Layer 12 of a small transformer language model trained on English Wikipedia (16 layers, counted from 0, width 128).
A neuron's activation on a vector x is GELU(weights . x), where the dot is the dot product.

Input weights of the MLP neurons that the questions are about. A number n stands for n times 0.0069.
n52: 1 -5 -8 6 42 -10 26 -7 12 -7 -13 78 18 42 -30 9 -8 -46 62 21 14 44 33 -24 29 36 -25 0 7 -20 -15 -7 -51 -25 -34 -14 -40 44 -12 -21 -13 3 16 25 56 -28 1 -30 25 -39 9 8 -26 34 -23 12 11 12 -13 -11 -5 31 2 -44 6 -2 19 -26 3 -7 0 5 6 21 -40 30 -18 -25 12 -12 4 50 36 -68 -24 12 26 27 3 31 -9 -33 -4 13 12 -14 -1 35 13 1 20 54 -44 23 -3 -49 16 39 21 -22 -8 -45 -15 -19 -23 34 -31 4 8 -4 3 -18 -14 -6 9 -2 11 45
n135: -28 -11 -10 -18 37 3 32 26 -2 -10 -2 -21 -17 19 -1 -40 9 61 33 21 0 44 7 -64 16 -21 5 3 -6 29 20 -1 24 1 -12 -1 -7 -18 -28 58 -24 -6 -16 -7 -26 -20 -3 -29 19 4 34 -35 -47 9 76 -15 3 -30 34 20 -35 -8 62 -15 9 -9 -32 -7 -29 13 -26 28 21 -12 57 -17 -15 64 -9 30 -40 17 36 5 -46 -19 11 -60 -16 10 -24 2 1 -5 23 -16 71 -18 -44 -5 23 -35 10 18 5 -64 15 -21 5 -19 -39 38 3 -2 -40 -5 -18 -13 48 -64 -10 16 -5 13 -32 -3 4 14
n180: -24 27 -24 -15 -12 -29 -32 43 29 -38 58 -6 6 30 8 -13 -5 14 23 23 -57 20 -10 31 37 -14 -45 -8 20 -15 -2 -44 -31 -19 11 -41 -34 -38 12 21 0 15 14 -14 20 38 1 20 -13 -5 -24 2 -32 4 15 37 -17 -25 9 47 -9 -42 3 -9 1 -24 25 18 -41 16 23 13 18 -23 39 -17 14 1 -41 -71 37 37 -29 15 -40 49 -29 -35 55 22 10 33 -13 8 25 -24 1 12 30 -50 40 -7 -15 -42 -7 -14 37 -1 33 -7 -22 20 -35 -25 -17 -16 -76 15 -12 6 4 23 -2 24 -59 3 4 18
n267: -20 37 5 -5 6 1 11 59 -11 -10 -17 -21 36 -16 38 17 7 -44 -9 29 18 9 -13 -28 30 -15 -31 -34 -43 3 20 15 -19 -6 48 11 39 9 18 13 7 -27 -69 -6 -52 65 7 -49 42 -12 -16 -8 -8 12 52 -38 22 43 -15 -26 -18 17 -25 35 -15 -32 8 41 6 25 15 -16 6 35 3 -9 40 16 4 3 4 -3 22 -28 -52 -20 13 15 14 23 -32 -38 -36 2 -14 -10 -33 -5 46 -24 41 -74 1 -34 -42 -23 -11 4 -44 -26 4 2 30 -49 -12 28 -35 37 19 15 -22 14 12 -10 30 -9 31 12
n277: -32 -4 34 -5 11 -28 5 14 32 -53 6 -2 -13 -12 -7 28 -27 -6 31 -39 3 57 -5 -11 29 28 12 55 12 20 29 -2 -34 -24 12 15 -38 -6 59 -18 -31 -14 8 29 4 -48 -26 13 14 -10 26 19 17 -33 19 -5 11 -10 20 40 -34 -11 32 18 -42 10 -23 -63 -4 13 25 13 3 23 17 29 -11 -22 11 41 50 19 26 26 -42 54 19 25 16 -4 -16 43 11 -18 -37 -14 8 -33 -4 4 6 25 -40 -34 5 -66 2 -12 -28 13 7 2 -53 -13 37 -12 -50 -15 24 -22 6 -6 -53 23 -40 1 24 -7
n346: -45 15 -13 -15 4 -30 37 -21 28 -48 -6 6 -5 33 -3 -45 -27 14 -5 -10 -2 26 -40 82 35 7 36 12 33 -19 65 2 -2 -19 11 16 -26 -25 -20 38 -15 0 -3 -33 5 -27 0 29 28 30 -13 -11 22 -24 30 -94 -93 40 9 20 -15 -46 -28 9 -32 44 2 -34 -2 16 -11 -43 9 15 -23 5 -4 31 7 -1 -5 24 3 -24 -7 -41 -3 -8 30 -23 24 -22 26 37 -6 -23 24 15 33 -9 -18 31 33 32 -7 26 -23 -23 3 -6 6 5 -12 -10 42 36 13 -6 21 -4 45 -10 -7 -20 -41 11 23 31
n376: -36 -29 -26 -7 -40 20 18 -30 -38 15 -4 -51 11 42 35 9 -4 53 -29 -22 21 33 -25 -23 -9 23 14 6 16 7 15 5 -38 -15 8 27 -30 -18 63 -12 -39 8 16 -15 25 42 -35 31 39 -20 -5 6 -15 -53 -5 26 -6 -9 43 -43 0 -13 33 32 -14 18 5 17 16 6 23 43 4 -49 24 5 -14 8 -24 9 61 -61 8 32 -44 4 34 46 -27 -25 -22 40 49 -21 -29 -50 22 -21 33 18 5 0 7 16 42 33 1 15 2 -33 36 9 -35 5 24 -35 -27 -14 11 -21 23 -15 2 0 0 -11 -14 -19
n377: 26 10 -31 -32 40 48 48 6 -1 8 -19 -12 -12 -4 20 -6 -55 -7 59 -5 -26 -18 -75 12 -6 4 -1 -15 -8 -27 44 22 -25 -28 -8 19 28 1 -28 13 6 -20 -13 -13 55 -42 -26 -28 -11 -2 -28 -33 -14 5 -31 31 -8 -33 -25 -13 -6 40 -42 -14 16 -23 11 -17 40 4 -12 28 40 33 -22 3 20 -3 2 -21 -1 4 23 28 -15 -46 -18 23 46 -33 -48 24 29 -3 8 12 -25 24 46 11 -9 3 13 -16 -50 41 -35 11 -9 10 -38 -7 -3 -7 -10 46 46 -35 11 13 -28 -11 7 10 26 -16 10 -1
n392: -23 4 -38 29 39 50 -29 -13 -37 -10 -22 4 7 -11 34 -4 30 -58 -3 -36 5 39 5 -53 53 38 22 15 50 4 50 22 0 -2 -65 -33 26 22 16 -16 -15 -21 -1 -30 37 -8 -2 -26 40 -46 48 -9 22 -22 -17 16 -16 16 16 11 10 -11 48 55 28 -38 19 -7 18 -26 67 -22 10 13 9 17 -8 -21 -6 -10 -17 24 -14 -3 -16 26 24 3 6 -37 -24 -17 48 17 20 -29 1 -4 35 55 19 5 -10 -8 2 -25 -50 28 -33 -53 34 -15 2 -8 1 21 -21 3 -34 -53 10 24 -7 8 25 -28 -8 -32

Each question shows a token from some text and the vector x that enters the MLP there. A number n stands for n times 0.042.

" to": -7 -2 -8 -4 1 -14 -9 -17 -7 42 14 0 -15 23 1 2 -21 2 48 6 16 3 21 -6 -20 11 -5 1 27 28 -26 -18 -50 3 -12 -36 1 -3 18 15 -15 23 22 6 14 6 17 5 -14 2 5 20 -18 -13 47 -14 22 3 8 17 -33 15 21 -4 -8 22 -20 23 -4 -9 -1 -5 10 9 0 -17 -6 1 -11 0 -7 3 29 -14 0 0 -22 -33 -1 4 2 -23 5 -7 -7 -28 4 1 -22 -18 6 -2 9 -13 -4 -8 42 22 -1 -9 -4 3 -19 19 -7 12 9 4 -6 -23 15 8 -6 -18 -2 20 -1 20
Which two neurons fire most, strongest first? n135, n52

" Wild": -5 -11 20 -25 4 22 -10 -26 -9 3 10 -3 10 -11 19 12 -8 -1 15 2 -4 7 -8 26 -7 23 0 15 16 0 -12 -28 -33 7 -31 -23 -2 -14 2 -8 4 -5 9 -12 -17 11 7 10 -35 15 11 17 -3 18 31 13 0 -30 -35 6 -11 34 1 44 20 0 -37 0 25 -8 -30 -4 22 -29 34 -2 7 19 2 -5 -12 -4 -10 11 55 -32 -24 7 6 -37 -41 46 22 -20 -8 -41 1 -3 -35 -2 30 -8 36 -4 -19 19 46 25 -7 12 4 -28 32 11 5 -18 -5 5 -24 12 -1 26 -12 -8 -18 30 2 -26
The three highest activations, in order: n377, n376, n180

"s": -29 -5 -11 6 -13 -11 -16 -5 15 14 8 -5 -7 -17 33 18 -17 -32 -28 -12 -5 -1 1 32 -18 -1 -19 -7 4 0 4 -3 -36 16 2 -18 2 3 33 -42 -22 -10 -4 5 -13 13 29 30 -27 25 14 22 21 3 -6 -30 21 -23 22 -3 -6 29 33 53 34 6 -17 -10 16 -40 12 -40 4 28 8 -1 22 42 -15 17 36 -7 29 -1 19 -17 -27 17 -24 -1 -40 7 3 -38 -24 1 -19 -14 -25 26 14 -11 -4 -23 -5 -4 31 20 12 17 24 -19 -15 10 -5 12 27 -21 -23 28 28 -4 8 -13 -15 -3 38 -6
The three highest activations, in order: n277, n376, n267

"ite": 11 38 -1 8 10 7 -9 -15 -3 5 18 28 -29 -8 21 6 4 -10 -5 -11 4 -7 -1 25 -12 12 4 -17 3 5 -16 -1 -54 4 2 14 5 -4 22 -38 -25 -1 5 -1 -18 0 39 11 -7 10 -18 23 17 -7 -6 -7 12 -11 2 -13 -9 31 21 30 21 20 -2 -13 9 -3 -18 -14 -16 -12 -8 -3 1 28 11 9 4 -16 -1 11 22 2 -1 22 -22 3 -34 15 -2 -50 8 -57 -10 5 -30 6 11 -11 16 -13 -12 18 40 28 -27 7 1 -3 -10 11 6 22 -6 4 -32 10 22 3 -5 -3 -14 19 6 -4
Which neuron fires most, and how strongly? n376, at about 2

"4": -26 -13 22 -16 15 39 -15 3 10 8 7 0 -23 -15 11 20 15 1 -19 9 -1 -39 -13 9 -10 9 -17 -36 -9 3 16 12 -38 -9 -51 -9 11 10 8 0 -7 9 0 -10 -17 -9 0 22 -11 4 8 0 -10 18 11 -2 51 14 -12 29 -45 -4 48 55 24 46 -12 19 -9 -7 -18 -23 -8 14 -11 -25 -24 -10 -15 -10 12 -14 32 -13 -10 -8 -19 -33 10 0 5 6 -26 -35 9 -27 21 13 -24 -3 23 -7 32 20 12 13 10 0 32 1 8 13 29 20 -4 6 -4 11 -26 22 25 2 9 -6 -6 -8 -13 18
The neuron with the highest activation: n135

" France": 8 -2 -2 -11 -17 38 2 -11 -6 57 10 0 -18 3 -31 18 43 -17 -17 20 6 -33 -4 31 -45 -3 -9 12 16 -12 -9 -48 -18 5 2 -8 18 -31 3 21 12 -2 24 -2 5 -21 28 12 0 9 -37 6 -3 1 15 24 8 -15 5 10 -31 19 21 32 -2 44 -30 -23 28 -14 4 -38 35 -7 -28 -24 -21 -18 20 31 14 6 2 -13 34 -48 37 -12 9 30 11 -1 46 -56 -9 -3 -14 -12 -19 11 -12 6 33 -20 -13 25 26 21 3 -7 6 -16 -9 4 12 5 2 -25 -36 -7 16 31 -7 0 -12 12 -10 -33
Which two neurons fire most, strongest first? n376, n377

",": -1 -6 16 28 -6 17 -21 -16 -27 31 19 50 -16 -2 -14 -10 12 -49 -6 -6 7 -13 12 18 -4 11 24 -5 7 -7 -24 -15 -51 7 -33 -38 20 -8 1 -9 -15 -7 15 -9 -9 4 11 4 13 -10 9 2 3 -11 21 -34 -3 -1 0 -6 -37 24 25 24 31 31 -19 -15 5 5 14 -8 -1 -14 -7 13 16 13 18 11 -3 3 -4 -5 -2 -8 -25 8 0 -19 18 2 -13 11 -13 -38 -9 22 -16 27 11 2 2 -18 -3 24 27 18 9 1 5 3 -6 1 6 32 0 14 -3 24 20 -15 10 -19 8 14 -15 -13
The three highest activations, in order: n392, n52, n346

" of": -3 -9 -5 1 3 9 -23 -2 4 15 10 42 -12 -4 2 -11 7 -12 7 -1 -6 15 -8 4 1 24 -1 -4 15 15 -1 1 -56 4 -3 -31 -12 -19 14 -3 3 5 -11 12 12 7 29 6 -34 -2 -37 12 -9 26 14 -23 20 -3 -4 7 -12 27 5 4 20 20 -16 -3 4 -31 -3 1 -21 -4 14 9 -5 24 -4 11 -16 1 37 -16 22 8 -22 -24 -1 7 3 5 -5 -33 7 -21 9 1 -25 13 16 -22 4 -8 -8 14 32 23 -8 -6 8 4 -26 0 -28 19 17 -2 -6 11 20 7 2 -8 -19 21 29 0
The three highest activations, in order: n52, n180, n135

"ong": -19 9 49 -14 -17 1 5 -4 4 4 -22 -12 -25 7 2 -6 -15 -17 -33 -22 21 -13 -3 35 -28 32 2 -39 -1 -20 8 -19 -40 11 5 28 -16 -24 38 9 1 -5 41 -15 -5 15 36 34 -3 -29 -26 21 18 0 10 -11 -6 -31 -2 16 -43 52 -11 37 34 22 -8 -11 29 -5 6 -1 -27 17 -16 -5 -4 4 8 -13 -20 -14 -5 6 -6 5 11 15 1 -7 -4 3 15 2 12 -3 -13 19 -9 -17 14 -23 -3 -6 3 19 18 -9 23 10 -1 -19 -18 -11 6 7 -14 21 -4 -22 50 21 -3 -16 24 21 4 -6
Which neuron fires most, and how strongly? n376, at about 2.5

"tha": 14 31 25 13 -21 -26 -14 -15 -11 25 15 10 -8 19 30 -17 7 31 -23 -15 8 -13 10 54 -20 -20 43 -15 6 -34 1 -18 -32 12 -18 17 -16 -18 31 -35 1 3 4 -5 -9 -4 33 44 4 -5 0 12 10 -21 39 0 -31 -27 8 -7 -18 22 28 33 3 31 -56 -5 30 -2 -36 -5 -8 3 -13 -12 6 -4 -25 3 -42 12 24 1 -6 -34 13 30 -7 -8 13 2 -1 -35 -2 -33 -25 20 -26 13 18 -34 16 -6 -8 9 17 21 35 -7 6 -10 25 4 -10 33 6 -12 -4 -18 2 17 -1 -25 8 29 -23 0
Which two neurons fire most, strongest first? n346, n376

"an": 0 9 33 13 7 -21 -23 -30 -1 26 -1 6 -30 26 42 16 -27 -61 -30 -3 24 16 24 34 49 3 -33 -5 60 -17 -1 7 -18 21 3 -12 -30 2 15 -6 -13 11 8 -15 -14 -16 4 -29 3 -10 30 27 36 -28 3 16 37 -39 16 10 14 18 15 49 11 -16 -16 -26 19 -57 -10 6 17 -3 -8 14 -13 -3 1 -1 -22 2 -7 -13 18 36 -39 6 1 8 -15 4 -31 -22 -9 -23 -22 -16 -26 12 -19 4 3 -28 -16 32 5 10 1 43 15 -24 -32 19 -22 16 7 7 -21 14 16 -5 7 8 -7 0 7 15
The three highest activations, in order: n392, n277, n52

" gr": 5 -9 14 -18 13 -46 -38 -35 26 44 45 -14 12 -22 33 -5 -41 -21 -2 -17 -31 -12 29 29 -2 -16 -3 -7 31 -26 17 -32 -22 38 -9 -39 -11 9 9 21 -9 23 -32 -41 -2 -2 -1 -13 -33 25 18 21 38 -1 -1 -1 16 -10 -7 -16 -16 5 14 79 64 1 -6 35 5 -23 16 -15 -25 -23 32 16 3 -11 -4 12 14 -4 -4 -11 22 -10 23 -11 -5 1 -21 2 12 2 -8 4 -7 -7 -30 3 17 9 14 7 -32 -18 16 26 -7 16 -1 -13 -7 41 4 -7 -4 18 -13 -14 18 4 -21 -2 -2 18 6 -17
Which neuron fires most, and how strongly? n392, at about 2